Layer 2 of a small transformer language model trained on English Wikipedia (10 layers, counted from 0, width 96).
A neuron adds its activation times its output weights to the MLP's output. To switch it off is to set its activation to zero at one token and run the rest of the model.
A neuron's activation on a vector x is SiLU(gate . x) times (in . x), where the dot is the dot product.

Input weights of the MLP neurons that the questions are about. A number n stands for (n - 500) times 0.00091.
n24 gate: 420 656 729 517 532 325 661 313 504 573 537 593 684 240 423 263 463 529 747 539 705 746 620 457 454 558 546 594 731 433 832 538 219 521 577 605 546 587 390 549 623 449 614 518 462 666 600 685 529 324 589 670 367 687 469 574 736 473 418 435 433 451 533 580 573 388 618 540 550 613 440 508 460 520 530 417 298 500 369 633 461 323 634 402 500 458 604 310 696 296 638 539 500 561 531 566
n27 gate: 538 441 723 525 612 613 579 428 520 571 423 402 340 544 398 380 267 330 426 313 531 469 544 413 624 587 315 587 579 436 572 660 686 512 345 531 706 520 505 514 258 305 705 311 376 517 668 344 606 535 676 848 672 412 414 233 684 523 617 662 578 435 406 442 369 194 496 936 589 190 636 228 584 561 972 497 383 558 537 460 199 513 409 682 345 668 484 364 513 563 557 628 429 336 346 372
n44 gate: 221 414 442 365 632 526 732 358 415 521 589 296 583 549 618 399 484 364 556 574 369 429 677 552 638 575 791 470 571 461 678 419 352 278 466 504 542 442 312 482 667 668 694 776 196 639 522 472 600 603 410 634 397 592 350 414 589 393 340 543 437 603 480 466 385 540 473 315 399 202 520 270 436 337 714 381 196 453 766 466 521 234 431 414 367 402 460 624 677 551 632 496 705 197 589 428
n62 gate: 285 504 463 449 697 613 364 709 926 535 367 347 299 493 604 297 629 376 291 401 493 397 541 670 328 466 323 579 664 729 632 423 671 545 523 383 291 479 639 381 380 484 371 482 705 409 492 576 442 328 484 418 355 531 223 492 557 418 496 587 534 455 664 339 431 669 535 407 538 655 439 454 431 443 335 517 496 527 667 503 707 283 524 398 435 564 441 561 608 477 693 766 423 300 405 448
n103 gate: 321 516 700 396 545 524 430 449 684 468 455 609 757 465 429 539 526 490 600 354 669 457 623 460 731 507 314 307 453 492 421 599 493 421 480 357 349 259 654 672 492 613 364 256 173 556 661 716 474 526 816 664 560 660 448 572 312 649 596 603 379 577 530 288 413 438 507 414 571 594 405 487 295 393 518 400 523 603 533 395 213 496 520 548 496 491 583 521 472 358 331 443 379 477 406 840
n104 gate: 196 356 566 849 598 414 557 496 328 317 356 504 443 612 520 383 454 514 257 467 566 564 544 787 536 579 407 608 624 683 455 683 274 323 581 329 369 444 483 427 575 326 547 290 226 504 691 518 500 346 533 265 430 750 693 273 573 612 571 644 539 432 433 387 444 441 489 650 342 398 632 509 416 513 317 512 544 258 445 536 389 370 508 467 564 545 459 923 467 614 509 546 470 449 403 719
n105 gate: 462 571 426 289 477 459 706 364 311 552 588 715 612 566 338 570 349 466 427 428 623 322 450 489 394 513 677 353 438 624 526 675 541 413 449 738 504 564 644 457 439 789 556 394 397 469 592 520 413 541 631 365 425 504 645 179 714 410 482 514 435 446 209 529 360 665 547 419 434 568 848 384 451 431 550 497 611 311 565 510 403 415 526 515 434 443 495 353 751 496 577 542 360 555 503 682
n244 gate: 432 577 481 580 651 664 593 496 419 383 348 508 448 678 772 637 526 255 626 461 426 592 386 648 568 491 523 461 364 479 441 451 334 435 572 348 455 481 544 401 540 577 668 461 364 539 536 549 363 561 280 347 489 510 151 343 387 482 416 387 440 605 497 616 417 464 519 500 445 534 557 354 624 341 442 536 450 462 642 482 695 545 525 528 623 245 505 388 528 355 624 412 693 572 540 259
n262 gate: 611 381 466 800 474 593 368 555 659 634 504 454 527 552 362 537 560 429 713 599 486 359 467 419 604 593 408 127 384 534 420 381 581 379 705 414 391 454 456 536 508 778 833 361 692 626 421 523 520 799 687 645 334 346 644 428 722 355 492 523 456 352 633 496 597 531 511 606 245 181 516 230 413 750 679 572 406 420 370 611 821 265 393 650 434 421 607 434 609 294 622 448 580 381 474 440
n305 gate: 228 558 685 125 393 467 489 487 742 471 453 459 527 449 303 667 367 431 614 601 521 330 624 588 431 467 240 672 326 769 570 479 610 533 561 500 525 392 626 439 691 517 527 105 337 415 620 437 201 491 471 480 767 402 342 612 600 554 428 515 478 363 516 374 539 338 388 665 647 634 386 683 453 418 491 549 312 500 686 394 372 545 194 374 828 559 470 634 397 352 486 669 535 510 340 518
n320 gate: 477 496 597 441 509 383 519 608 440 500 409 700 644 367 335 586 469 357 253 305 727 463 730 394 586 551 491 546 737 466 458 586 370 642 582 476 562 504 316 417 428 525 480 689 284 780 578 559 711 560 722 608 412 656 504 496 487 298 528 554 558 698 456 397 391 384 560 214 335 437 427 446 523 249 682 414 214 346 538 621 437 599 428 652 596 596 518 791 802 380 380 929 496 434 423 433
n356 gate: 470 455 282 631 533 570 515 643 504 497 494 472 507 522 478 584 521 612 542 645 568 559 503 269 671 511 393 455 351 420 386 408 494 546 625 340 547 489 354 533 591 474 314 421 559 453 461 503 515 633 560 415 574 544 519 312 743 430 362 380 486 448 458 628 411 608 463 460 393 627 692 658 488 553 479 662 448 373 442 494 325 557 314 349 431 597 319 384 393 550 380 439 384 445 564 624
n24 in: 753 437 344 739 549 551 457 681 664 508 315 376 294 600 465 569 471 618 397 468 533 328 364 579 488 689 364 460 190 674 453 439 500 605 465 386 356 377 512 669 470 433 370 580 517 453 439 420 485 470 414 496 528 247 512 472 316 780 684 569 520 352 466 419 308 629 384 518 624 344 586 572 599 387 387 486 711 410 776 352 383 562 551 654 606 307 486 695 535 593 239 245 561 293 507 479
n27 in: 496 341 482 327 700 465 334 372 413 561 446 462 382 892 726 175 330 441 577 531 511 388 538 447 487 558 438 309 427 527 583 504 435 323 561 466 588 635 380 514 390 571 596 570 618 549 186 414 533 592 399 513 558 444 712 588 560 567 644 390 569 22 622 712 518 650 559 666 583 287 258 438 677 682 441 519 687 509 167 662 350 229 184 504 294 452 633 427 422 592 465 451 486 398 354 492
n44 in: 686 457 405 350 760 315 710 403 730 740 666 753 357 153 674 505 482 413 500 346 540 644 679 524 584 433 562 231 532 428 462 574 578 542 682 500 547 282 490 455 691 601 253 640 492 730 696 603 238 531 714 858 471 863 586 376 396 662 555 272 376 799 482 495 525 549 509 289 533 725 448 198 411 726 156 577 482 562 515 608 519 293 462 601 263 464 500 638 589 557 560 350 292 316 525 513
n62 in: 587 516 488 123 496 492 389 784 500 461 673 839 345 363 400 473 621 620 248 393 669 295 455 354 527 442 365 469 637 693 546 481 593 465 634 447 419 514 708 500 396 311 500 456 552 467 722 433 635 448 789 537 414 424 484 453 508 618 639 406 557 466 455 282 326 620 469 638 738 592 450 798 478 560 643 554 744 760 500 483 512 573 630 335 443 589 489 553 623 508 554 757 402 442 548 552
n103 in: 564 496 445 635 712 590 386 477 283 771 496 328 151 504 496 521 468 604 383 752 580 663 579 608 496 459 389 526 517 565 627 384 555 519 428 637 462 862 469 487 488 336 451 612 721 285 372 477 512 344 526 484 267 286 838 616 675 530 500 603 530 670 643 378 669 623 496 753 344 776 523 809 628 566 605 541 302 666 819 459 560 547 418 573 233 500 256 571 585 492 544 409 527 422 522 458
n104 in: 474 564 481 522 418 560 606 419 504 457 339 245 308 545 480 465 560 540 352 476 237 492 810 448 628 573 436 488 798 656 421 598 656 535 582 707 551 596 359 392 561 576 755 576 415 364 467 449 366 653 583 466 400 504 611 639 600 352 561 665 703 458 466 247 855 680 599 645 457 636 707 423 615 615 301 450 550 449 464 643 409 626 432 628 438 457 511 813 539 441 373 673 752 425 455 507
n105 in: 529 681 387 389 366 441 792 445 288 391 414 748 352 365 333 400 507 664 384 325 550 596 436 357 442 404 538 425 531 468 488 497 457 672 450 713 473 380 562 446 440 445 355 785 675 591 549 547 430 794 374 309 488 377 414 382 746 500 519 464 347 283 474 419 402 577 384 375 268 538 453 348 537 386 478 486 496 559 861 452 817 481 492 413 492 337 523 602 597 496 635 616 582 422 527 765
n244 in: 442 387 549 742 316 462 478 416 677 469 519 429 577 594 669 608 481 546 459 594 593 580 603 455 345 455 348 638 356 531 561 647 694 411 730 563 592 559 364 558 634 528 361 675 366 541 457 759 510 364 304 304 417 584 298 613 514 521 418 462 655 523 474 446 461 444 402 648 480 467 459 578 490 401 321 505 378 350 427 545 637 714 555 369 739 399 478 443 517 347 351 298 493 554 416 415
n262 in: 482 382 562 645 601 574 633 739 448 430 470 517 433 655 403 438 640 363 603 488 330 546 749 634 558 497 398 512 557 393 407 526 511 591 458 580 671 592 312 278 507 315 633 571 497 434 407 68 456 694 234 541 342 454 582 370 606 417 586 590 537 489 489 512 345 560 342 727 361 508 317 534 478 634 714 468 451 828 408 596 574 570 271 658 329 432 517 463 334 376 226 297 627 316 435 472
n305 in: 617 347 450 824 536 355 334 290 271 512 374 427 664 528 523 404 437 421 453 357 393 722 383 397 527 620 428 476 603 353 601 526 529 549 562 515 445 496 672 343 455 627 481 762 626 526 812 602 573 630 469 455 397 477 457 653 619 756 285 475 429 435 466 577 427 625 669 281 218 416 439 775 555 512 771 367 644 742 384 644 340 395 623 294 476 474 599 557 484 519 392 384 463 665 562 437
n320 in: 619 767 557 505 426 394 827 477 235 542 452 472 332 303 596 404 444 694 810 663 392 265 410 594 550 426 477 291 372 363 597 420 419 629 375 590 487 473 615 336 694 564 504 859 797 193 714 637 662 365 640 472 300 628 445 615 673 581 374 441 452 320 476 483 557 448 553 577 429 523 481 582 654 386 637 528 459 601 478 192 551 420 320 500 627 579 509 641 655 601 524 410 544 570 703 425
n356 in: 553 593 309 594 454 482 577 651 520 479 537 422 551 500 358 515 508 642 484 646 513 552 584 355 617 476 435 524 445 373 390 446 546 545 659 439 497 573 422 572 517 413 251 514 574 408 423 429 483 628 503 437 620 550 500 383 688 488 445 343 440 390 500 659 435 648 519 469 335 564 711 671 522 556 477 663 555 375 427 424 357 494 464 340 519 546 334 484 402 503 407 470 456 554 529 630

Output weights of the MLP neurons that the questions are about. A number n stands for (n - 500) times 0.00069.
n24: 481 715 451 777 509 458 631 156 457 639 472 313 487 447 726 521 557 625 619 542 517 717 563 466 475 807 602 634 539 575 618 655 442 388 440 510 639 524 353 427 689 688 694 659 562 542 402 341 524 513 523 622 366 495 520 463 421 444 351 471 523 518 759 509 805 500 513 346 878 362 518 706 604 669 359 132 269 724 478 566 486 413 352 544 496 251 672 223 693 943 621 250 446 447 361 469
n27: 541 708 348 587 745 491 683 874 514 436 313 324 325 259 585 481 687 566 638 623 623 565 570 389 421 602 978 358 343 528 728 433 491 541 679 648 480 285 514 289 427 601 743 495 441 271 351 417 623 446 599 556 268 248 677 495 563 409 172 564 531 450 588 510 258 489 567 626 188 463 862 572 357 313 382 287 42 657 375 376 565 641 332 324 643 682 222 277 417 671 166 447 485 524 433 554
n44: 505 455 525 720 300 705 413 564 595 286 464 490 231 476 466 278 307 519 674 397 329 238 515 682 322 701 83 469 328 456 741 208 592 555 382 577 435 337 701 662 524 444 573 351 747 605 505 384 478 829 835 360 166 434 539 469 339 423 306 301 178 595 453 564 511 540 322 647 369 491 913 801 490 505 571 854 476 337 524 534 475 353 377 485 885 523 619 743 663 576 490 529 436 623 312 534
n62: 264 308 377 374 394 552 367 373 301 632 508 547 177 459 407 593 616 623 578 429 565 50 621 412 480 656 597 403 537 300 204 504 559 314 403 410 683 228 418 483 278 377 395 508 513 518 713 528 397 799 380 632 532 657 486 624 542 459 512 690 496 333 356 665 146 662 595 559 433 405 429 579 347 496 602 273 471 539 562 419 535 448 262 601 235 432 244 488 472 541 220 538 564 415 371 403
n103: 607 544 562 483 853 267 543 552 454 615 504 284 566 368 790 652 552 747 469 431 385 441 136 158 203 696 535 413 393 837 666 561 500 240 620 520 700 505 397 274 731 568 513 384 473 701 472 392 536 184 616 462 619 391 540 367 622 491 760 405 542 438 364 487 571 377 384 469 512 740 361 648 543 560 525 304 615 488 327 458 432 563 574 386 522 383 740 549 579 402 487 400 234 614 457 772
n104: 460 720 610 650 757 635 514 383 796 557 345 424 462 380 478 477 362 679 688 772 450 815 220 307 667 536 495 692 560 484 553 455 469 367 371 617 452 652 445 558 373 313 622 522 619 510 634 397 534 580 394 873 260 588 699 411 354 495 514 500 430 423 409 543 673 390 407 156 651 446 420 711 727 305 391 548 683 326 565 686 675 378 515 159 264 532 540 354 630 233 620 130 114 472 444 240
n105: 386 387 605 473 294 522 279 508 645 602 416 562 404 765 419 318 443 597 845 476 735 298 401 537 338 335 431 508 477 252 341 652 533 370 480 500 707 479 549 544 477 432 546 379 356 233 817 215 357 388 358 401 717 524 154 383 488 477 634 602 541 488 545 500 409 707 765 558 294 453 519 374 613 451 403 445 425 571 462 344 540 488 553 427 485 482 406 558 474 594 579 641 383 419 709 550
n244: 362 426 450 305 564 485 523 537 437 667 570 589 531 588 260 253 454 578 603 580 633 321 543 657 336 573 592 564 563 314 526 439 306 644 629 794 422 376 541 397 401 277 618 271 712 766 633 478 455 400 516 661 504 532 639 440 523 282 428 792 309 286 606 573 401 420 665 553 321 478 504 466 459 504 589 379 519 433 285 416 461 563 484 703 429 661 430 665 405 418 714 614 399 269 508 508
n262: 495 672 454 532 615 582 161 376 562 713 479 610 372 682 410 685 663 260 636 543 447 408 449 300 391 86 395 295 656 645 750 461 676 444 303 474 630 520 438 415 332 467 249 296 237 115 524 530 583 450 621 578 480 263 703 529 423 464 563 513 321 686 578 403 603 255 469 418 213 586 717 459 509 545 239 282 243 567 676 492 204 213 443 335 397 391 356 466 365 451 706 604 417 707 514 573
n305: 382 843 544 716 460 564 695 177 500 329 496 835 683 279 909 528 469 547 349 530 719 607 480 358 610 569 442 379 683 500 468 813 423 622 591 462 862 723 528 217 255 515 514 527 622 680 704 678 535 317 682 638 202 535 379 535 591 453 524 341 413 613 613 184 495 455 259 606 56 646 347 610 453 509 183 260 472 340 338 542 728 525 631 500 339 422 347 495 459 458 193 553 456 771 414 577
n320: 407 236 357 358 531 453 539 92 741 416 576 608 725 518 283 561 460 152 528 294 528 724 555 659 393 453 471 536 328 522 566 270 583 196 629 340 530 537 548 762 719 525 554 593 357 427 609 352 522 309 415 584 691 449 606 212 461 601 495 583 484 465 945 223 463 700 716 368 729 352 432 500 510 510 415 635 419 807 645 758 807 389 531 534 226 444 720 633 309 724 764 194 351 254 341 564
n356: 312 460 651 409 549 488 532 569 377 622 547 549 397 640 400 434 505 407 814 554 614 344 492 533 425 455 525 572 593 300 412 450 590 611 363 672 478 397 555 508 358 480 542 523 453 513 531 402 558 527 412 512 423 436 360 523 490 466 517 641 362 422 518 498 378 560 633 537 365 465 522 473 461 454 574 450 469 473 510 483 591 467 508 539 430 474 482 567 549 452 584 588 517 426 439 564

Each question names a token from some text and the token that comes next. It shows the vector x that enters the MLP there. A number n stands for (n - 500) times 0.022.

Then comes g, the gradient of the next token's log-probability with respect to the MLP's output, scaled to length 1. A neuron's effect is roughly proportional to its activation times (output weights . g). A number n stands for (n - 500) times 0.00081.

" (", then "1"
x: 617 597 464 450 542 341 469 543 468 455 537 535 652 383 598 309 455 664 515 517 510 595 377 575 797 489 408 593 601 272 492 455 526 391 618 343 698 552 503 510 370 490 558 571 582 402 527 514 356 441 578 653 495 512 655 382 606 515 537 329 716 570 473 664 598 470 468 585 491 510 430 503 474 527 537 718 470 492 370 575 454 454 465 542 511 514 76 303 406 624 414 419 415 396 456 530
g: 518 629 568 519 523 638 652 494 691 396 226 515 208 375 664 373 659 401 446 379 631 715 482 605 344 622 466 557 409 623 439 617 593 592 448 633 585 526 340 575 397 518 706 452 599 450 703 476 576 489 360 646 595 683 521 395 778 504 472 683 677 613 790 505 437 584 755 641 443 646 404 521 456 509 264 691 633 503 492 309 473 613 385 483 609 282 572 571 428 394 384 578 458 579 664 416
Which neuron, switched off, lowers the next token's probability most? n27

" will", then " e"
x: 470 641 311 460 452 480 538 638 523 451 674 546 580 541 554 534 698 494 490 570 467 482 373 408 577 391 423 366 565 332 235 491 362 345 474 438 414 559 407 455 491 664 459 426 441 613 624 413 549 533 808 518 664 650 546 515 363 466 523 364 499 494 450 614 576 692 545 419 422 680 513 458 429 536 493 698 582 460 420 449 418 426 494 466 401 441 395 377 418 376 436 574 556 601 530 669
g: 190 565 425 769 332 502 763 463 442 680 559 539 599 501 469 445 678 621 631 453 599 390 484 495 572 514 574 492 498 600 520 156 495 540 637 420 339 472 551 557 504 330 637 347 497 508 582 667 524 741 526 464 702 662 479 572 550 508 622 550 585 607 376 539 573 241 329 615 291 702 634 521 646 378 534 500 191 330 413 679 362 547 297 691 401 463 596 537 525 478 421 416 559 566 720 514
Which neuron, switched off, lowers the next token's probability most? n103

"ing the", then " O"
x: 611 537 226 660 486 483 558 466 480 588 537 475 586 541 514 470 603 518 448 541 583 557 511 479 470 540 543 514 517 206 523 459 554 568 500 541 626 645 346 530 471 659 459 473 505 493 605 520 466 531 437 483 565 635 408 488 473 393 237 370 757 526 332 937 529 529 413 447 232 590 717 537 372 433 358 580 455 529 382 584 622 487 400 632 457 529 465 500 407 504 569 571 506 499 544 435
g: 619 476 569 576 515 644 527 452 350 671 355 339 489 543 455 347 447 788 549 320 745 621 579 596 446 343 615 418 222 423 605 590 554 576 557 567 356 362 532 314 414 435 585 449 645 860 467 602 497 618 525 507 460 407 391 407 331 508 450 575 358 407 428 457 654 494 600 238 607 459 728 248 657 569 468 463 341 636 506 213 385 577 495 539 674 500 561 332 490 822 384 508 472 461 474 554
Which neuron, switched off, lowers the next token's probability most? n244

"6", then "."
x: 470 505 444 486 438 395 377 388 486 442 380 573 549 438 548 427 580 587 549 486 198 561 503 481 627 422 558 588 626 436 443 585 547 378 537 423 539 644 332 456 584 541 473 456 554 533 587 566 465 534 491 441 455 594 363 437 495 655 585 408 638 517 536 415 500 521 437 513 454 522 591 693 449 582 446 829 479 400 471 214 378 427 517 442 416 575 209 593 492 510 431 440 590 570 529 570
g: 473 455 627 771 396 583 506 393 583 569 480 588 433 444 348 559 359 488 457 462 418 610 439 434 335 476 303 480 522 323 176 340 509 128 248 456 612 606 578 417 536 639 570 594 564 504 549 701 358 533 530 690 476 605 399 597 662 459 705 326 618 619 493 385 502 499 470 461 484 196 545 539 624 256 507 473 573 626 516 537 514 589 526 453 99 712 631 677 394 477 427 513 535 396 350 533
Which neuron, switched off, lowers the next token's probability most? n104

", I", then " could"
x: 557 578 431 409 486 358 442 489 376 515 503 503 655 420 441 459 552 470 588 482 475 466 520 349 500 319 587 562 691 279 497 451 419 317 590 341 516 564 321 437 648 483 555 516 507 524 479 495 413 525 532 437 718 501 440 477 569 410 620 261 628 331 601 645 580 502 364 530 429 454 449 511 491 583 473 884 610 359 564 606 594 573 395 528 584 584 273 540 480 433 554 391 304 501 535 615
g: 511 477 813 423 669 445 327 579 592 710 598 561 507 548 444 429 462 330 533 428 354 672 516 365 520 565 478 642 647 407 494 508 408 513 464 248 474 417 700 548 645 585 382 562 467 314 792 618 399 430 379 448 524 610 525 474 602 751 617 491 419 545 544 307 493 326 604 437 547 617 308 307 647 588 247 448 625 451 474 533 647 700 633 370 462 751 219 581 388 327 647 650 529 403 685 525
Which neuron, switched off, lowers the next token's probability most? n24

" un", then "used"
x: 539 621 423 444 507 441 397 376 678 485 514 547 594 411 394 514 571 675 434 602 473 319 397 486 741 411 494 533 676 390 386 275 535 443 689 370 484 553 431 476 485 453 445 482 704 319 547 393 319 393 487 503 391 618 305 407 573 504 414 465 700 460 537 492 490 595 388 485 710 573 710 450 527 536 450 608 455 523 586 682 539 405 520 535 523 537 210 348 382 462 469 491 435 582 562 454
g: 444 479 454 726 570 407 501 585 441 712 633 497 277 570 462 605 398 543 288 586 265 587 437 452 496 483 471 862 636 539 583 752 453 615 489 551 582 628 452 644 346 327 431 558 388 578 688 419 310 476 711 471 508 445 547 493 649 551 592 353 414 566 597 526 505 447 751 551 552 594 429 536 185 545 516 642 243 572 561 395 377 426 457 478 622 494 251 636 307 588 349 558 310 646 254 427
Which neuron, switched off, lowers the next token's probability most? n62

"way", then ", which"
x: 535 578 310 371 452 346 558 467 457 474 493 617 584 458 480 643 559 581 577 317 517 450 280 233 606 445 449 284 551 457 298 395 549 569 383 486 592 440 414 459 528 659 309 436 563 410 529 577 330 373 589 511 570 655 477 527 440 542 544 332 794 507 508 571 654 429 499 375 465 519 578 551 455 386 390 698 425 387 443 578 474 614 306 623 581 586 314 616 528 394 451 595 397 743 415 514
g: 490 399 650 489 446 428 743 623 584 580 565 718 700 600 364 381 245 458 491 450 382 720 417 448 590 202 778 505 660 380 530 420 588 408 469 373 529 671 737 353 645 423 587 477 311 570 593 529 235 628 474 673 506 695 340 365 568 636 603 564 509 537 557 461 498 497 676 630 593 549 574 348 528 437 445 658 773 677 536 488 452 469 251 664 302 487 388 544 345 371 444 445 439 503 547 457
Which neuron, switched off, lowers the next token's probability most? n320

" re", then "ve"
x: 469 567 304 608 444 403 423 366 553 492 464 446 488 604 490 553 742 558 516 567 398 569 528 494 672 426 458 504 681 431 296 367 554 431 660 329 514 508 502 534 463 525 415 423 531 445 541 411 570 517 555 629 424 623 558 397 613 603 649 461 596 448 256 397 631 501 487 631 734 494 489 320 404 560 537 758 441 493 455 685 482 407 517 465 467 337 156 430 274 520 415 455 310 628 460 565
g: 683 341 559 492 638 450 785 670 578 473 349 561 610 386 401 496 571 499 657 483 420 286 262 518 576 537 527 215 373 498 396 394 644 441 612 608 495 479 419 693 522 662 300 297 541 573 465 537 473 492 576 631 673 533 312 453 378 284 559 234 641 523 763 690 660 569 419 563 609 450 364 445 365 494 648 429 688 608 416 705 631 264 659 586 561 603 564 387 370 338 565 536 468 484 342 544
Which neuron, switched off, raises the next token's probability most? n262

"ong", then " was born"
x: 683 612 338 526 508 424 461 395 504 478 448 500 511 562 598 501 491 551 556 516 273 554 241 422 304 558 485 533 407 482 337 464 561 325 381 289 477 441 416 599 420 538 467 419 705 546 505 494 484 395 576 379 505 476 498 641 442 658 606 369 651 494 514 613 587 600 450 471 486 537 575 543 479 444 559 732 508 505 487 507 326 506 468 636 541 479 426 471 577 598 410 362 393 676 564 554
g: 510 283 535 363 387 500 359 625 561 373 359 655 397 476 473 555 440 646 413 360 472 168 447 559 320 654 414 644 728 442 361 484 538 421 544 289 527 564 611 339 583 645 552 421 658 427 424 618 460 466 355 698 484 672 471 904 462 404 535 572 601 471 518 508 729 750 841 497 640 695 540 437 642 565 434 529 477 389 485 601 500 492 509 255 488 484 380 434 429 278 469 629 430 425 622 593
Which neuron, switched off, lowers the next token's probability most? n105

" no", then " one"
x: 538 640 329 560 339 493 416 398 540 571 484 558 405 550 477 536 720 575 536 487 415 588 497 367 609 469 572 599 612 313 168 363 471 372 501 466 524 600 584 426 372 526 660 415 591 435 584 415 351 498 531 405 437 555 482 477 514 568 420 387 679 356 316 542 471 474 311 529 404 520 492 590 470 485 444 693 565 394 382 630 588 445 584 536 343 436 344 478 483 400 406 401 492 542 572 603
g: 526 527 367 515 512 574 524 593 380 640 448 602 433 405 473 788 646 431 456 653 581 579 387 451 806 483 502 595 506 675 680 504 403 641 661 372 561 560 471 519 292 328 428 446 506 200 311 289 391 355 382 401 410 220 524 450 518 586 331 581 277 754 557 530 421 594 539 512 534 695 856 396 411 422 472 536 469 528 578 537 536 533 601 483 449 401 408 411 558 621 463 314 327 309 766 603
Which neuron, switched off, lowers the next token's probability most? n262

"r", then " Wh"
x: 471 510 289 515 439 533 322 378 537 527 447 420 439 511 626 557 564 598 673 548 264 670 439 403 627 419 450 481 265 448 508 349 567 462 405 416 393 600 629 559 374 655 454 539 565 469 451 657 299 523 438 531 487 514 460 461 490 595 710 396 542 613 500 499 549 465 464 602 625 529 652 616 549 496 460 605 565 526 633 521 437 489 435 606 387 434 278 551 498 561 505 537 385 644 429 529
g: 556 516 557 385 274 297 479 597 672 541 481 275 330 445 799 464 492 685 578 321 712 539 418 528 500 543 650 380 576 469 511 605 740 692 692 331 500 662 405 477 300 417 678 486 528 588 532 581 666 471 578 546 479 287 310 475 580 647 479 547 576 481 374 535 546 499 314 369 299 568 386 334 307 261 505 697 400 393 467 375 351 465 583 399 652 506 497 270 590 630 572 525 490 380 762 599
Which neuron, switched off, lowers the next token's probability most? n103

" of", then " Man"
x: 532 407 330 481 528 478 550 569 609 375 492 561 595 500 444 418 694 597 379 407 462 563 371 428 710 527 510 539 636 421 484 410 589 547 673 675 432 589 415 680 557 628 537 561 513 499 508 579 507 547 401 435 458 522 414 485 488 363 573 484 566 530 435 774 569 307 516 439 297 517 497 467 433 529 427 637 468 500 519 487 457 491 449 486 581 473 366 753 511 695 412 507 446 335 713 620
g: 576 330 492 570 218 485 675 532 408 444 315 421 493 347 449 303 333 605 572 448 629 464 711 671 437 516 454 518 254 568 323 583 534 279 455 595 324 382 600 367 532 406 641 546 515 537 579 481 582 429 610 600 385 141 556 380 439 903 736 687 478 342 420 546 587 488 397 487 527 315 444 412 462 558 562 281 440 712 699 500 489 422 579 482 671 493 548 535 308 696 400 575 483 549 518 467
Which neuron, switched off, raises the next token's probability most? n104

"os", then "ing,"
x: 542 552 446 411 420 394 543 449 552 368 581 529 606 380 504 559 619 707 600 606 449 494 349 484 485 335 469 733 724 424 525 304 725 478 382 516 563 501 545 604 468 506 362 518 522 470 443 619 383 516 440 511 525 505 413 577 462 394 420 463 645 581 240 450 548 567 211 589 575 487 585 484 594 385 590 684 629 645 547 490 517 509 408 481 491 451 349 382 585 541 328 458 557 420 552 475
g: 616 552 460 636 699 186 616 743 333 259 323 490 420 420 515 490 517 713 563 481 395 437 507 404 397 544 431 377 422 585 521 489 459 535 395 369 461 545 457 551 650 679 468 448 523 337 590 490 545 605 524 572 483 500 599 256 312 464 613 501 672 487 378 738 542 645 631 263 420 452 505 450 292 567 727 354 186 400 314 612 318 401 542 349 526 445 534 447 615 356 695 731 404 565 293 385
Which neuron, switched off, lowers the next token's probability most? n305

"F", then "ound"
x: 563 566 355 455 423 453 453 327 375 542 480 612 558 584 489 511 485 541 519 499 505 597 527 418 601 487 534 555 481 517 477 419 622 371 602 555 618 628 415 588 647 435 502 530 560 514 431 363 499 418 356 518 491 677 539 374 438 615 634 287 598 473 433 577 528 429 523 453 578 580 543 631 450 483 454 665 501 569 378 580 603 469 465 592 384 534 229 369 416 531 439 487 531 530 564 678
g: 347 504 537 377 479 448 592 404 457 316 480 475 629 379 521 440 576 438 434 557 608 643 564 331 555 366 365 694 406 596 553 671 398 332 448 665 584 468 646 434 501 497 342 336 546 507 496 494 485 566 418 684 318 560 282 502 549 515 515 397 292 643 655 458 232 305 264 520 589 291 303 525 507 476 480 306 304 483 439 461 283 333 372 499 214 338 508 774 463 768 623 534 619 427 271 632
Which neuron, switched off, lowers the next token's probability most? n356

" ft", then " run"
x: 512 549 300 539 427 335 508 472 540 293 520 489 579 630 506 601 598 672 425 640 456 587 464 273 539 408 374 393 602 430 452 389 442 527 575 350 468 615 364 302 569 559 444 568 576 378 704 524 462 430 535 507 529 509 459 543 458 513 683 343 676 558 467 467 594 600 309 279 550 566 422 607 504 518 414 651 367 508 461 512 635 659 458 365 429 349 232 539 395 497 377 482 355 497 503 551
g: 411 500 713 652 656 565 512 432 526 413 616 515 373 712 543 541 578 583 432 375 351 162 269 641 567 408 600 472 537 526 452 427 225 467 618 622 389 258 414 460 505 547 429 361 441 448 562 731 673 678 342 568 606 632 699 406 531 420 478 458 569 337 589 470 477 281 761 573 558 429 360 419 546 434 487 569 680 401 547 249 258 623 516 545 382 619 417 725 640 464 380 310 494 581 297 538
Which neuron, switched off, lowers the next token's probability most? n356

" the", then " time"
x: 547 486 316 662 559 543 471 503 392 566 496 394 547 763 550 338 580 599 483 501 467 500 548 550 543 465 458 480 313 171 509 537 651 484 539 537 665 734 414 477 309 597 537 425 503 428 534 454 416 523 487 447 537 620 405 571 424 518 452 411 642 452 347 971 590 465 402 419 208 481 573 561 381 510 405 598 488 559 346 527 603 510 562 614 502 391 445 500 452 540 352 500 490 568 592 476
g: 464 447 575 688 557 439 628 553 621 775 463 423 514 234 523 421 371 393 353 717 378 809 508 521 630 525 622 794 697 502 474 425 792 518 354 624 700 388 582 475 369 578 497 538 550 321 550 444 609 388 610 583 562 634 519 724 611 467 507 553 582 566 739 633 485 446 521 519 569 639 360 369 438 466 582 255 476 458 432 406 344 490 204 475 586 496 367 422 236 598 600 571 558 619 649 602
Which neuron, switched off, lowers the next token's probability most? n262

".", then "\n\n"
x: 665 512 433 474 582 407 537 517 342 397 549 606 630 451 537 498 594 617 395 353 388 564 484 359 598 486 586 440 634 526 573 572 532 637 800 529 498 594 325 437 468 582 502 472 539 399 449 559 487 579 408 668 548 667 488 395 516 517 529 356 650 619 469 525 498 505 451 449 345 584 470 412 499 532 506 599 459 403 529 660 366 470 509 548 521 544 271 342 517 495 471 497 328 589 533 536
g: 518 559 635 505 584 446 330 603 493 420 755 671 428 580 125 537 435 347 327 412 442 669 365 531 561 418 487 332 358 671 240 574 457 544 448 662 591 267 553 430 439 602 290 647 207 503 604 614 544 473 531 449 406 509 447 454 416 498 506 328 651 556 587 367 477 305 398 685 536 444 349 370 306 444 565 317 258 565 523 391 576 372 463 549 443 515 533 576 628 653 769 584 575 643 278 410
Which neuron, switched off, raises the next token's probability most? n320